Layer 15 of a small transformer language model trained on English Wikipedia (23 layers, counted from 0, width 128). Numbers have three digits each and are written without spaces.
In attention head 2, each number of a token's query is one row of weights dot the token's vector x plus its bias. The head spreads its attention over the tokens so far by the softmax of query dot key.

Query weights of the head. A number n stands for (n - 500) times 0.0013.
q0 (bias -0.048): 559449481486529527693511535408608404588434609513476608494513380638679699577397380594537486447692282585463539564560487446646867351355817563372439244446216474664494369441527497490599421399494560371590497458584391536597661578546504439572443534618531558540487477483270436503529485620481269387379417331698410519478437420451456487294509650400573596680440594722406432476419509532507497355416
q1 (bias 0.166): 393460531693572500293292479552631518530598219669479401519404486539567306553597624577517403667311574452438422266727513470406486478354448411523455560605556523633656490399497623588504538609403655670386543598476467239209522473375614517605544384482380545561477398331386480540507645584506621475313474362592500325532541460470514452588567362456584417313647487520369626500622366497235609424630
q2 (bias -0.005): 709521576464399418505593570412404490507432597415535609621476400560469449444500312490349518497503652489520497462355287485490369607546427637522336526780626551484505666474463429462482412301440374583419507500545600641523521500558577543593616476447510638327470373512532626487443594492455528500621513664381573630537324503553608362471513641615313546587469487396427560532375602602485536452437
q3 (bias 0.023): 522430373579396461378487387511511436502482529463466539475600472545541328419475417594408424545616664485502491472471453436503506544433590648394489731740436457528383592509612327584519460525592342491308425604458341482328567644746405400669741631381390609509426503543555434411451441461467560519582572386461719517469439560360703497565519542574491637451506307424307536552323449477494325522439
q4 (bias 0.007): 592573462505376419610599565523600290611398327506500415572415564369301730443449611483592602479438704766469515527401342463450444600627593574525641550336497500681392612695549398522480258450491489604594492395516418374555449510541490429544572478633493452404500572557428459300234549456470570450481505680342408694365491637400558566563379559653392670483364464472579435493619633375575469455423
q5 (bias 0.219): 521475675568717389101346474564391607705577412373358450649296280589387218411686621709035580537307789449540529129721598553186258569263231753583443604485523467476540575583444360340589420495579366667335548418460185593500473495627620586685837319356723703310538402381520873654428621812407605568111403476487630500449491509456596655635392278520559505364515533529183656841535441566632783360408
q6 (bias -0.205): 535576536254363491723651485626273581316500769111580583556398397293424837334324475429526596444644350831497517574309524454583527544467598368466463702448628393346454598487535219400662374380831437213477469401556534551698413673635598348341460619473549461453635601602561436313425388611488564541500570430481544578653753512419644536576492791718581496563359516391773366395284721500883487411401
q7 (bias 0.022): 430432472670679565629590551503446412458320550439539435386265436530470315592503578521393525535538466603516637603338654440462395631605658474391529486527516513659605466884610528579390318338516451531600516650547373679512594571556363377398389466646391500446468560397497490635317527500415426276342542442441478497503279432267555567493275202561574421482681623602511660541449579391522483348507
q8 (bias -0.019): 476349591366667441263639445542485341419556648373549458552509401512471428555579349626448413708373552430516544668404463372433334409421337500535541466645615453497468458256603613573411494694439504520541516367477619407319678428622425679612549569532500378595478487586329699470342609367372696435519335584621606497506503345442692577718382576669386477467500494436549652390605512531639468601415
q9 (bias 0.041): 394545306610594633613497583531488657456242604473500503459509310461509452520371565547438337439538512570617391497611430489488539529416633276472593441497584362594589494277519532467690541282480409538346686606359478635446473516509719433530195558444292495522560537553446481480621497655683359490390500584525529470447482420413392506653534459466475356471441380646217427641491562497440552529609
q10 (bias 0.047): 383278587506638536633476468530438567363486526531538470297534609526677615367363661383636552646570685474451374516506451396572463503478706550586503609493518236347538393342596515399650644585518686592459673563337683427410382490462710493275515621529392400497441407503730455397343520410573659729487523497449292550597619550493480430686538412328477450524426387547405431493421474454386564509604
q11 (bias -0.019): 607641469574529419687578497491481410470529484756467451625449556420374548703640519289540361447445447456583422612366618429401431519488521430595446402413177577519432527597398634380377396531497601497602562620630447451388643513536496470676525486645596597319503559679507447564374458606634346201428458468368612603375437360321500699545617348557500339515450287575327574602530575398649323600545
q12 (bias -0.004): 712404564592361454238361584329704459492506433491529530485578486322419535678582704686380493323413471596513370578512671474603378533475442450449347459526448550500506699432553583459153621670610412480500516601477364616696605299388647483621429409559530546474316356547383435423497415451378601596522495447520457406521653569496483543429521518513234540521438546602401345517270727509444442491551
q13 (bias 0.012): 552561474564630621523533564333568424536425543509405532365419487562478611421570217442428537453756324551610506431522465570503474485503699424321485333487319578565500230282369438521335637549360387484652470406582422688598527554386345455687580741545576523405548417540535547583397681516538368460592512521550512497362500425532354530575559550365525433695565488622466554577595469485650531721615
q14 (bias 0.007): 557635511395372565468454367500453572602437494509443429520523613484329370487615532422589530483535562475552312471642667421563404440556311425567597410472417438541505383506484526679545634577468386531450463586491552470596385360424544550617590565492412372423783703429270429545509591350463438396473567524476554622278520326473478761494508606528491468368436572773503550667630500365723485610512
q15 (bias -0.044): 668521532586488468392687423594636528503492442615556575541530500751546236647664356530494523386593488548600467276564570669436400662649250372525416493425523503476506478545478503482539464396480282570590455379372444491284594491488377395451485445410482529233431454582244719528391469559477484335512493518467584569433523391552433609243539512603528362443528377500649279529506514527593607512403
q16 (bias -0.014): 597482495541539508358614476598523604387385468363579532528441410510495495559435735458428474432541733514633604426471460543351287626444322595658418508462450398412495564428497620555621388480343500519359509560471407476509626540392521527484379507553429567438505387525780390498573548519580532528372467518436667528307568397476486545444473448631524445498524412544477538505411495599600584427469
q17 (bias -0.026): 487489542569653539376583769488521433481428564558589348467466548384324463378479653455185237585414662589578591478477612583470564530388254429742571605480557515430558665456530436475507601480672303539590487500688382529418555578589525704563491322611533516308608414450510655394550314455560468377491470583443386643415461488341543628372480434668391457329445445481367592421578620552441490421343
q18 (bias -0.017): 638593389602688630394376381404523653416451491483508511483591378457435497456486476312435449494628664582567541449659511508564667597466277319532463531509389571607351249314388528393418542428514473482535418408563503385469376461553487467416615520543304646545591388589335482378500602506503542566462546338511517535646612563447330548410524547458636518465562702456352578592650546400471441621682
q19 (bias 0.037): 529624397666464348540464630621517475505326482561568387520541671500338409442454578559476500348594635534566652500412448535640230477444391605373453542367460600448533666694332512422613500538503649531500540577463366567475484423364594410392439368458472531525474651403566485447598345619703494416566426300524360387333411666620640407532553497390366465478479422566437326535463431292425548350452
q20 (bias -0.043): 516599483422313561309571273472403533610599515511441603511422341398383413373678469392362542579512575644478623696438602495438534405550396463283448560494407497369535578513451557221659397531424429460408461439488587524409503342601510577577653439486739535388465467544525422549588573548430600452600535624511733648361492403601663489355457601608419531643560520400497515469533470471564370443357
q21 (bias -0.001): 468543513630699459572393518576655338465495402546520545257505413487432497503519474400463546669477563494406633492518561607468642617550655399390621425624569733462411529376570578405539557485345500393464502547549477455507472566433538445556548461474447498653396309546658580253434492665455360512494451317540463415701546490356500543539485412514571564435674634494546428485445425440406321487586
q22 (bias -0.022): 516333509505464666440563456616729781431641524462484460497423893434488399613523432486666533610459463368394470264340693615503609446337426384591459416400437533547489512510503555539399547362575608459586460608531616348564414519503459534382532443458397497572426391647494420534563583540445630490494558408617549446680451291465381588426581673525494519492558326587580500519438438370480630561479
q23 (bias -0.040): 475448588430661335586183530375387482413532467687455324733575629537439713543452685619537529468329582517623632533552551603456592588515564417530471514531649360336476469560479465490665658397535489448482530711480193544366471510661556614370481448220539644510484584564622452525520635500500459655427556425440440572554369488424587445418436576731320528500646420520507445308263466536417804333638
q24 (bias -0.020): 232648430616436369613442441514371375388453506391521620528480684487461622747661497474641419424380554442478509364599373385587703480495343547562468399412607624546626467487531574491567320503596751448500446403554503461549587485503553595468614492634431497616338586508410443695509465623523436678571528324425463485472622539409368312575505475376569655610650523509503442401384519488532509301526
q25 (bias -0.033): 592560369503640453509454511728415547419550364389462554451403519481686491629382571408482566440299432359547390597418477601506503611452449446585353597509543426366385359586266572455526506561557517503671473568374540309461510401591449628512497451472309298423535567251557623425545348472448515665371359524671511491509486413610634494519589408574610500635619575701606568443357511453395488613658
q26 (bias -0.012): 572510635487500266729627570519445363533547521606573511378497564465572313589631619529560614528457533491439285561668787468430343570650481731527570506668489567425432451440589480574494414541588551414478431491597470398349679399419404404370646423525427563417416611521534609489494588437480549506512602558270523468540483614412549589497396288464491609331569474411398417456408426326633449609565
q27 (bias 0.012): 494480562472462424511390500431337530520549506520419352627537452489419486405291462402539271390404545675609682318487477521489494422573346610553616503312492324523530542763525545359614609318604327625514554655570530598465545555633563503400469592391531410497529586423367494538500443476553539650326484448476357576511325448402506486535530663660644503704281361456471680494509585604394485491585
q28 (bias -0.013): 382443394321551705623459427314486714640591589500456308451472355416474565549505602580523519618659650575585563399432519641465749427388601487558641595314478382600550394439437527400460503365344612512382543582497430590470434473497365637497406505503392439533374517400334497556571492474464547553537521424518475562384701457395360719399526478685564368519509506566592521560521590497463526494526
q29 (bias 0.007): 643495653525416333401348440639451468748517436451572414319485429653423509524588549698506383518563694467373368580684642448485339659416480646335590608432665506320307545420592379450575384449545347523532583300361327570418389174564613579500491582582619589363553570525444629430434576690470623500415452543506551413491446577453316460537605509623516642411503546532549425464409608475572532451519
q30 (bias 0.007): 571495479537517392462509485503497464583436568222454426705379636659274544316452457457451512481521707582592640321474446444468443559500560665458506639439626624582518681575637427494579448530570260585446539441491355480493482465503497433626589512599457488401381418537512477419472611589452411464477484483449436467527565603574561576563456647687374662529345330657481552509274604462396494419469
q31 (bias 0.055): 542574359623486370486534492675483447435394278469534495393458454490605449466423497554433703536563339455432250592531407495661624451490436613439539457639593522467497503615533547463472528344576536512573576316374613500662632571442423610345437465489547585465601465440614359487653524579617435596572511388497418251484335446706461295469484353348433434629544464557418378662408505542512618583418

Each question shows a short text with each token's key, already scaled and adjusted for position as the last token sees it. A number n stands for (n - 500) times 0.0068.

Then comes the last token's vector x. A number n stands for (n - 500) times 0.007.

0 "\n": 484663149501506568438484469515550456473488506425459453531507467509542414514480460504560476502528
1 "\n": 487661149501490574438484469515550456473488506425459453531507467509542414514480460504560476502528
2 "in": 520626272508498509451544478521499465486495461462495528482494502526497467493477464522546440497541
3 " ": 498612181456533529444494473506500492525527474432490519538454505491512470510474457515580485511468
4 "1": 496587174452514524466536430539476500488538507442501490507507512499523488525485449492568484498484
5 "9": 473600132434511524486497505522493506502495533436498508513508535493527443530493463492532522466496
6 "9": 449610168459483509490508537517471503523474538459520494493467566508525467483474511454505552469502
7 "9": 492633114477520512493486506492517496535511564488496500499489531513520431503543546445493561472532
x: 374495633751577577446458544479529397672547528437214756460487457466458395510629531422313662624562506510360479474616412448379457618641290476402545563395431543455467334462441586509507482670411547524491559415536484288729525506455534601732790264498460948387584516465425667495399419546454551504375461420626536352666344520354603513542543380476536525376595392417395501690548388450512520498587
Which two tokens does the last token look at most, in order? 1 "\n", 0 "\n"

0 "s": 461616260504494546447474465519517456472476524435469466521499476473546454498486461532570478531496
1 " and": 470617226483509514470464476557542441450497472495507464536468463476535511541517433556561478495506
2 " Stev": 571652162528485512455451517465482509516496471483501477491475522476557472515447483515530483499442
3 "e": 574650190465506491472455551529510464483517480510530478456436520452555527513474446522537504535457
4 " Park": 508670154511528521458459538505495467509475480445517494485482528465527498530439438523561513525467
5 ",": 557640201495502549461450478556557424490492487469512477526469488496518500499464440504557485499503
6 " who": 459656190491500525464444482523514462521481489485523501481485493467536504484550411565559493512520
7 " resp": 509701156499439523454526444575497510458517497510532491546460476489471477494517504510581519533460
x: 547420465567608688538564474616559424657471621536297604522478444437503384389590626412368441754523495230542578326605467362471545561536372453488422537481608446449503576506329589469343594385457590685333818750425518473650711536487416523515331544477461586343463438218606532598272275451634349503291381560525283711609342473679485407457540477551613320423491652497458153790478364686568531630627
Which two tokens does the last token look at most, in order? 7 " resp", 6 " who"

0 "ef": 462623253510480541446478466527526464472466511437471463519495480476549457506471473530569477527490
1 "orn": 457641096507468499486476499524507473490512485508493539534465538539587505491500468525549486510450
2 "o": 523635168503479498472497516528514451478497484459489489465434532484496505525454489512536488509477
3 " arg": 526642214490508505470514492509477528440529493463493487456472496457505510503517459558552476534455
4 "ues": 543639184481523538456452478540489498514520550483498508550487486488514518505504456530545509519456
5 " that": 481644218506509525462488473565493508504538503496531465499493484496505490475547415554555483512509
6 " the": 470613210482477515466478489539488479506507505489505498532498527471535464492513429568574479518486
7 " pri": 486642185495396519458496506460451532505494523512504551531467516472536522490481499546558461536457
x: 537566491439610371568548335512406385698518452557172303568188695447524504557485499449494519651418688480503499484521412478502533393312442570480410584429624473413621590492552656595482632389482455644581607452564457461591395567638465595611592327652474458535533544477539614444313412360531299497440292265648202662568508645556574496444524490480533460540584733489536645803328569523714501599377
Which token does the last token look at most? 3 " arg"

0 "id": 452627244509488546442484458517519467467488515449466463528502485485550446501475469520566467519496
1 " f": 496632212494460517449485516532514521505467511471519511510484467427528522493493490552541483496468
2 "right": 561696186527450504455532524526439505524493486495526539510442511501536504511521491515522476522499
3 "en": 564609161503506502485488513528518494479533531497517514495461514485515511448493459550566451524439
4 "ing": 533600224499496526456473514505476513486517529470506508494477484483529521528513464519571457531456
5 " the": 474587224478514511480472503531504487490516491476506483534470512494523479480500447550554486511469
6 " public": 465653202513548532468530469525472467524469498463490517501525479474524504497490462529565510502486
7 ";": 453648195526515549456486474569539451501510484464520475506466475472527506492519430519570494510509
x: 555480384729602516451599522541536555513467454462101393415438532602598353411430491508378607523524496490518518581605521452447597434448478461539389506535567455621539397417362470560594608416517486771378575522451607527512533498487371569562542523386525639473436536492469341509519509482440530503496359426549561620477543374484431397533590432441609375583528447605483458804480481512458477549495
Which token does the last token look at most? 7 ";"

0 "0": 472609205494496545457484451528525484463486536429485467530511476472552444514470458528569483506499
1 " design": 475703162494475510450545477499493510528469474501514514506500474519535457523492504496531515516481
2 ",": 453619223493497530463477478553539426488509482484511478533466502509521485506454445500573491489509
3 " it": 494655162513517528456461460529531480513494495501497485526483486489582481509477455521569474489505
4 " was": 510631192517499535455474464562520456520504474486467484545465494530527508481469439533572470490491
5 " the": 484616208482501517464508483551505480518517477513500508532474521502531486490463454555561480523483
6 " ": 485625167454467542445497459505483501532525490449507524529451511502521514485486454504588487478477
7 "1": 484605188455487534457535422545468498508538514456502488512501508491530518506465436504589476492478
x: 489500478723501522530526353573585541541398563579148348396514550432514492532481535542268590525471573648198496561554479382501504509454430438569443442442458561547632652416452577572462510469610548769415474647640469568529280499406488442462473383635634610293476490444531513569510550601522551436369390399632533557640468337643509508480420350484560533469550536532521590589496536483633589348479
Which two tokens does the last token look at most, in order? 1 " design", 7 "1"

0 " and": 466617246503509541456475459530535444460485512451478462533482472484548448509491458531576470506516
1 " cr": 532615226532428509458489512469479521434501488501462511529435536477517508471491496583558479498477
2 "im": 555635258453440503462432514499536458510461471516524518531497492468567531502508476562599462519428
3 "in": 545623249467497504456517506540539456469487456477483546488443497489526544489491452546599449504472
4 "ology": 522660165488523535449483507496485466465497495447496506502498509493488520538482467524555502529474
5 ".": 498619195490519546447496486547533452483519538481513482522488490470517475475522422532602476517514
6 "\n": 500673068475493577434473506514531462463498492476475472533486474509559437529500443518557486473495
7 "\n": 488652143512496573441480513511539437477492471426474443525486472533531418528506458492526497495527
x: 461404563411577597312425376523512439570608450494119550312526396566479531514560554492483610570539503491526522377642681540393512343485497437599618423395515496541436397469398501521578538553534396882505510567468555442482502461479454526622432525366493312493490593409429545547531546545481526497482363543517493501563497435453498600488486367581570521397585507560543387870565427403527448628648
Which token does the last token look at most? 6 "\n"

0 "ame": 462626235514482547450476462517509463474492511442465464528500475489549455509472461525561475529496
1 ".": 479621200470484531457484486554539449480532539469514474508482496465509476474520408536593489526504
2 " D": 520595210544520512460516504520476503519479519459477521486488522467550450476505422543549482508477
3 "ue": 562672207482538530453501530560498507505525495514492564495503468482557506500470421538523455538473
4 " to": 539626195478527510462474546543496494482524521501504495497446497489527477515495437529547499521451
5 " its": 491611190511515509492460506557516466484519518468501481498505506456544479455494458553556483509523
6 " un": 413640213523483527466467452555504471491475500465492519515484492449502503446473461562577504504480
7 "ique": 456663204487469533461489512535470512547500544442520509495496482465552494548507477519547465520479
x: 408543441666508576682423590297464585692443482413175381542372508543528427413521640561485613477427489400717489588571558460324452553517427517562377484428490410507495372468482574582544578475633407773555427536584445515526555423327611483672512371534481482511624580491510582721507471535585671525373061425524386607606559509543519599574503261528531490432420379408310526666281542491604636430357
Which token does the last token look at most, and with what share of its attention? 7 "ique", with about 50%

0 "ent": 449627250507487546440485463522512463471478526435474482526498479476545452503487463533575464515495
1 " who": 479644200492459503477471477528499464499517478475513480494472488477522505489548407567575495516501
2 " review": 516705106499490526449474501512513491512501522492502505511526471467539460498470499491541515507490
3 "s": 505668158527491526469481525517462476474523486467509470497481492526535492508520444515522517505492
4 " pat": 517630207502546519456460521511513530447534490470504511492528539462480489465493498505549465470486
5 "i": 494626227480536517472515493528516456453512448466489503512443515526551535482466472499546475516496
6 "ents": 462640183487531549449482480500447458510529505451475502512480493491479497525522448527559505512494
7 "'": 468616189520444523478471519557514455497465492488528458531535471486523473510463449543532509513430
x: 544622635617559455304582351614434509687610360751115436490616292508571613577532508533610433670332550472547584444537429310483466521318539615617497525682555340531517348478403430378461422513581466692374565605531547501495480508214539476483418457430607451667599506491364535570551449402501468518296423488380401561493473414483548676522495419542629632467523560575580483658405458410422394626591
Which token does the last token look at most, and with what share of its attention? 2 " review", with about 40%

0 "cast": 448624234511497543453478475521522442474454540431469471519514476493543432491475473515550491512489
1 "le": 504608163506453479514448538510486464497503488481495522499465515520539487516487451517528504518458
2 " upon": 530630160498423500486485540521485479487511515512506460507465452499515506548474474515514499509435
3 " Ty": 586597252481511504485473522492515444487497506468476446480492530478530473474477442546532522508453
4 "ne": 545631200447576497483444528498491420534512489471505459461442521502511525503494450517527514525440
5 ",": 555609211487507539470428473539547418500505494462495473527464500487529491508466428512561484499494
6 " as": 504653187503488530458475450530497470521439533489523526483483472476550494551494447531579486527492
7 " well": 476679171491475552473529432550543464506495470493480488551484450511550502543494457568552489516490
x: 472547362595440604466357353481520473474593556569181398535576537400456324481460526614366435594426366393604504341415531329458570537433532633632724611569522513494710348548522330499545540508584547770485609468634576658579642613528562511519452515460491488342447427280377400708376539610487705516313426417421462611467453447369555608410490295568487326292611491564499324695533582543716498676422
Which token does the last token look at most? 7 " well"

0 ".": 470610214496497545454487458534530461467493536449484463526500488469533447486500443534590471507517
1 "\n": 504675071476506548442480501510530462477489479470470472524483476515549445535506453509554487469497
2 "\n": 494651143508490552448483504510541444485489461427471443516487469537522423533506466484526494491527
3 "The": 515613178494525511471472502555502470500507495493506494521468533484523406491483428535561502513473
4 " ": 472625162453527529454471485505479483513527505438509518533448511481543473484494436501581494487480
5 "1": 484609188447521525465504446531467483496531521441499492512506514478545491511479425504585488497477
6 "6": 456608167458497518479485517505470504514491494440501491532488531487538459538473437498552490461483
7 " mi": 530703118537545562473488497524509465510490489465485493506468508524508546503449498493523558529523
x: 547450413614605588379468568476574641567653539611153585555508585524432418300538388441481472677518333441478340403478332596533387534327494390397415548524578604553632451301456526500393594528586523724627715462594324519631497555637407380589478305517364678393486521450429500540293741596222709411432544493690597345454514520459454502428513401454722398517591500597490492659639574574392734394594
Which token does the last token look at most? 1 "\n"

0 "2": 470608206496498551452480445527520477463493532422479464528508477474548442511474453516570474497505
1 "1": 492597153466497514487477473510504504482491518447494507505509505497538479510499469494525517463487
2 ",": 456615210485497532470459486519531443493489483478502510540483502519510480523496453507546528472532
3 " ": 493595152468537509456524489502511492517498477466508515519436533525522456502478476486552509453492
4 "1": 502584155457501513474545442539489498501502507451501489504485525513541490529482446488558491465484
5 "8": 482583158435502508487536480521478525505482483445492513523490543519536463520494457493534484435492
6 "3": 432589171455509507500520487503474511500516485456512518526487541524545522485495472490531513473498
7 "6": 458613123481534508496511510502514508502496515468515502487488506513538482507548520465514527462527
x: 483549463825647554501483532375588421534567523485202576470455515485533400577568490422474597610507460509310436461579426497356448544519393508480498603489566536385485436501334601499485563672364574544379567427542521404593532480520498617586739299506445828495590523532460676535558498647444536480401565457521559405560444517256527427575568339513510495346615419348399305753473358396384539441638
Which two tokens does the last token look at most, in order? 2 ",", 0 "2"

0 " the": 469606248494487534462480470521519456474495518448474469528486490483535446486481459548575476524508
1 " station": 470665152482505519463486450526475477554482469483491504510518471485552512501494422522587489535502
2 " in": 501661179438482526463519491523477437517490492494494494495476474506513479500484484480558489515502
3 " St": 522631250551510520455498482517470455507457451518512479498487497487518503497456471516561510504456
4 ".": 501582255507539493481469535503524429494511486513513430449443537465581495471505447533520507545483
5 " John": 451641191494547510456469507503471444519506481518495438466435531458528446477436449506565517518444
6 " where": 472692158485516525458486496581500478507501515492546467503463480455532465494516415547594507532502
7 " the": 498632190472486517468452514552504458501509488500514498524477521464537457474490412572581463528471
x: 631560568793485459399483456473516484521547506383182404609509518445512519327419401486318348554399341485569534282522532574532489516293508493527520632462567508640773539461530601339509453562504518863539617491488594556579470455371559386519491449523645436487470431342444536552422547503570527479453491436464318431468508486557612624479413476429616366721539394430530464677574376458495519514482
Which two tokens does the last token look at most, in order? 6 " where", 7 " the"

0 "3": 472614209493496553450488446523517478470493535427478472532514473471556443512476450525570469503504
1 "0": 489597157494485506495477480531518524470479516465512507515504503489543491518491484515532520465481
2 "0": 510599165495480503496472495516509525476475520470513502504481512500563501509496504506529536467482
3 " gu": 535641187540589509457497553487497517484464494491496518494416529490500495460493533531520515487482
4 "ests": 527642165520512547450456485498473461501511497453489488509462515509490538539494467529556507520451
5 " c": 466616193515525537444520496496525482472496462444477514520500471501511493481489499540548495494479
6 "row": 413661210541469541465471513509519499494462485536505510512502467461519492456478493551523495536478
7 "d": 451638188540442533483497536547505444509492493476499510508478518505520532458506458524549497535454
x: 526487530572590496373459585576475616383568415639108333680635527572565514367559502740369554579555457544448285337535455525335409609463633453568525614583633397441528553501418582493493437486631522771209658436323601454482444484458530403660596396598520617375583477630446564604455541676375472463420626387279619515532470521407524361423486418581274447467535497393427527606516391444579613560709
Which token does the last token look at most? 6 "row"

0 " used": 478658211546498538449492440548497497489489559451491483545507454475564448492492473539568468533507
1 " to": 483634199492471497460505513517468516499528525548513492509468493512553481486515464527545491519469
2 " make": 561698128514457522463499511517490516492516525487528460503488462510544471510511491502546511513489
3 " a": 541614224480529501473505529537468498511527479479525495520484499512510483489503462515541488508500
4 " di": 499625245467548523457484495502494488501518458473474514489467536451504481453483481526557473515485
5 "ag": 439650170473575521463469481477520466512449498481527525474528507458513563509477471568570453544409
6 "n": 463609238511526508496518503507507465441509443535505506520460541519524528438498473515525478503459
7 "os": 488586244505430517458502488477483488462526496485481502524443527487498498500499504512537475526451
x: 550539484510261429633583505511560453463561421551137483567291396414441448470419466476355548437421475443456425487661409603256322457601625541596595660607557553591530580521466623532408537578485557725287576691511374505552418540616485524592553511454420456360571608448616646572315483572311609446421350491620471666541607399415586353477353478495367600562516550533373487762618438691710455346582
Which token does the last token look at most? 5 "ag"

0 " as": 482625250509495541452485437525505459483476531443474484524495470484552454509472449533590467520501
1 " a": 516602196455477495476482523514498476520487483463496531524472496496534500508493444543556467496478
2 " c": 536620199491476529444513473499516480492485481435484522522503478477532512477500483547569474501474
3 "ore": 555680150470508524476469505500455473528499474493498540511499495531538522505495464495538495493464
4 " t": 506616230494556532452529522502483508530484446451496500509466497460497531474501477553546478477464
5 "ask": 494693107543544537485484528511518503483458489488553536504523506512542555496509473517514524543459
6 " of": 482614186471502518465524512511450512483530502522533473534450499527544507494502464513548494493466
7 " the": 489588216474473517480461492518499474496500486484511484534480530491525494483497454549554482509479
x: 594541573824422320445440411477493432429538405486133434580478618428483508369439483490361473574481531517573494426498518564537432510374506519585503565465456541534604557548465522409489529547502533790452633473522492537591497453293546402516552406449569468643516465383468573458374530566483504475416475439469379473477412497459606519567485506515564479694488487491580431779500457468572531528451
Which token does the last token look at most? 5 "ask"

0 " A": 473615244499492539446467476512500462477486527425462465509496479468542446494481442533557479517512
1 " w": 532624195516480524465429499496537504524489496472483515488444486417528517462476485552519498498487
2 "ood": 542654195518442509465454540514494463511478493425531505480490543496535526519500437517542483507455
3 "-": 567594196447500505492483507538502466494495469447522511506447466490534524491483422544550486500436
4 "b": 503582257504541524460495535511520492514481460449497495466504495488520521467542465552543446523457
5 "urn": 488653149491577522491501536501520469521465483472493492509456532502535526473484497516531495488453
6 "ing": 457603211477527520464470550499491503508501526456501508487447514498534530514505478508574480511438
7 " ": 519588202462472536460482502492507499495517472428511510518434506509508499477482465503574487491453
x: 630564467662584472544518448355396510486503409551142596352543525457511509443283541576356579526588506547313505498516666496520515347538445463523366537536554442472557601405420499466492482477428530833268662544633415448582487562484420417626600322491548512492475369460547529470412539537575534514522479511583486610609464452493477546462465328457539552508538489549538504832474494596543523479551
Which token does the last token look at most? 0 " A"

0 " in": 459638231488492547448509457522506460481484527449470477523494465492544454498473480522577469518504
1 " a": 506593238461448503470482531495506464535482481455503497521464493521523478503496465519524482511507
2 " per": 568648213476430505462543502502461465561452516474504534515521493454493500489524477553533497561511
3 "p": 549653186476581505460496503506489526509467476534529529521470501521501497458553520530516506500473
4 "et": 545593225462553496452489550507514480496486480481474534545439535544539517481554482498524497464439
5 "ual": 504608214489548510469531494527508503489474529458505493527488525510519469523509509525538510510440
6 " state": 476636182503527532468512485484486470507473472453494465467511490505515507539485472502530517529506
7 " of": 484593181450488509487467510478461478477510503527521476503445506491498487484489472510525499482469
x: 494624831751415308391373369508559515503510345442213478486465441460543392334619562497329473484548554567537595540649359526531534386308350444501343566716555502561537625659418657520507429488395514606239657423635355498675450300557504405444540449589438566579430487460466584449567579546564578431462404606477430535262559599595572504456582473587477530408575624504573409796527430440433552367531
Which token does the last token look at most, and with what share of its attention? 2 " per", with about 40%

0 " well": 454651189500499540470495451520525460493505497450471447545483453521537459529503477534550492506508
1 " as": 475641214498509521453500481515478480505501513471521482519468466518543484538512472502553485496495
2 " Louis": 528659189505488505455504454486469479545492484466507490470512544490535448499443455509539490520493
3 "-": 572604198450496503477474505509519455488508485485513511507446483459508503487457444542563495497431
4 "J": 491611184519544512476495508465476483513505481528494443477464513482561482501475484505545513531454
5 "os": 443633211507489518462480452498487461432497470513488530491483531492520496499428478523530521514486
6 "eph": 470636207506495512465487489535525461472494430485492445494462545500492494523460458512545463471451
7 " P": 501605226487478535456498553490505481485471491459479508497457505471540470482468464522527518499435
x: 499470577507548547495482428517431570559523369497099532672542471558475464418480578442376599401548528461141519551517556615433425431422620582682451538545556524520643545548504624484451552406433484761279482698536331619561562459416517499689568565490628556477396494562537517434505487566508495491448496504417419300529444578625461370424637419546552443491372547496547453720484437597580345526471
Which token does the last token look at most? 2 " Louis"

0 " a": 461609257486479539454473489515512462485491517422465481525479476489543455497481452532567463510511
1 " \"": 522638183484432522474455510486536459534484529432467490502450518486534486463500466524565538505429
2 "C": 540608200506509512471519483508447446510497490455477495494492519507501461486505452520561501513468
3 "−": 527599212483516510490427514517483491534501478442526557488474480445547526482475440519533498525508
4 "\"": 509630168510486532461443501519543448548503520443499472486473493486560513470510460503546522525468
5 " and": 540635224500500538455479480570547435453498453509521459519465455488538498515526430534544488481532
6 " critic": 490696145493504539450511447530501518492519482505507505501535494459492445500512480522527510515511
7 "ized": 472675157548497541465527510535481519506520536489513499543485499492526465525502469511533486519475
x: 551458584722484551529536475515538579479598375630181455533489445555462281279623647554331591535395405432662537446677431437429459635434659423575529504506552479365522446573406457425519541551565549727467714482561437483446491412559431483552603464370478431436503608627516399634337543424680533480459297535284476547459323562529476588615487342578488491356396368538372420801513469413579475567526
Which token does the last token look at most? 6 " critic"

0 " was": 471616236522501543453471448535515453473495510453459476543477473504542462496472457533580461501509
1 " in": 497639209454462517462546480532482451516490514499480520503479467495526490504485494509576485517488
2 "duct": 523642213556457509452509436500494516542439523481507544515534514485526461492476496528553454528478
3 "ed": 529647168520504526462525467529489490540488518489466515535499486537536478518485517502581482503438
4 " into": 505627211488517514468536495528496488484504529531504477487461477523548466490472503501546483513467
5 " the": 477595225471522512475484486514517458505504485486516478520482522495522481490484466549549476520484
6 " North": 471640247501522533464490484525469433531476464449483458421492549482466521498448473535549534494501
7 " America": 475661168510484537458455485486466450541507502434480472486481524499488506503446477467521525513477
x: 563480448651453600497426540310509540769496471549087536528473566535423461571618385631323516434455596421577388461555448469412529514476545426571411500557489706519496483395401532456478567595468611722375544472518459455704530451354516427637531405458458547397521499594550485499558470631334540485549379386504441564534441405499457630442633414412564640511438404675329453717439550557610628310653
Which token does the last token look at most, and with what share of its attention? 3 "ed", with about 30%

0 " \"": 462633220517459541456467477512532458484475528434457469510484490489544420484482464516574494507483
1 "C": 537617194504474508471513483511448444511500491459481495494494519507506456479505448512561505519470
2 "−": 527602213481498508487430514519483493524505482445526561491472486442542515473467435520532495527510
3 "\"": 480644145515491530460444501521536449536499524452497467487470499482562502476505465501545525520478
4 " and": 515636215503453535452487477571538444454497457511519460516483458486535494514527435535537488476540
5 " critic": 500700139496502534448511448530498520489524485505502502499538498458492441498507481522523507517513
6 "ized": 487678155552521536463525512535479521503522540485511499540486504491522467521499471509533484522473
7 " its": 498626195526492524482488504561498487482527497479506483507511507488532490452513463538542486490530
x: 510425611746351403402501560547418470669389448601178338554398609512467416374545486432383485463566495452607470640451429421591410506381606529601518631522557499448561476557346434444596414611489544793476574570517522499477368520439524461527547469568564330633521529341370536436440589464614558457417417409448471439528499498269584596676428446603799493583535240616433584783446401447505498479508
Which two tokens does the last token look at most, in order? 5 " critic", 6 "ized"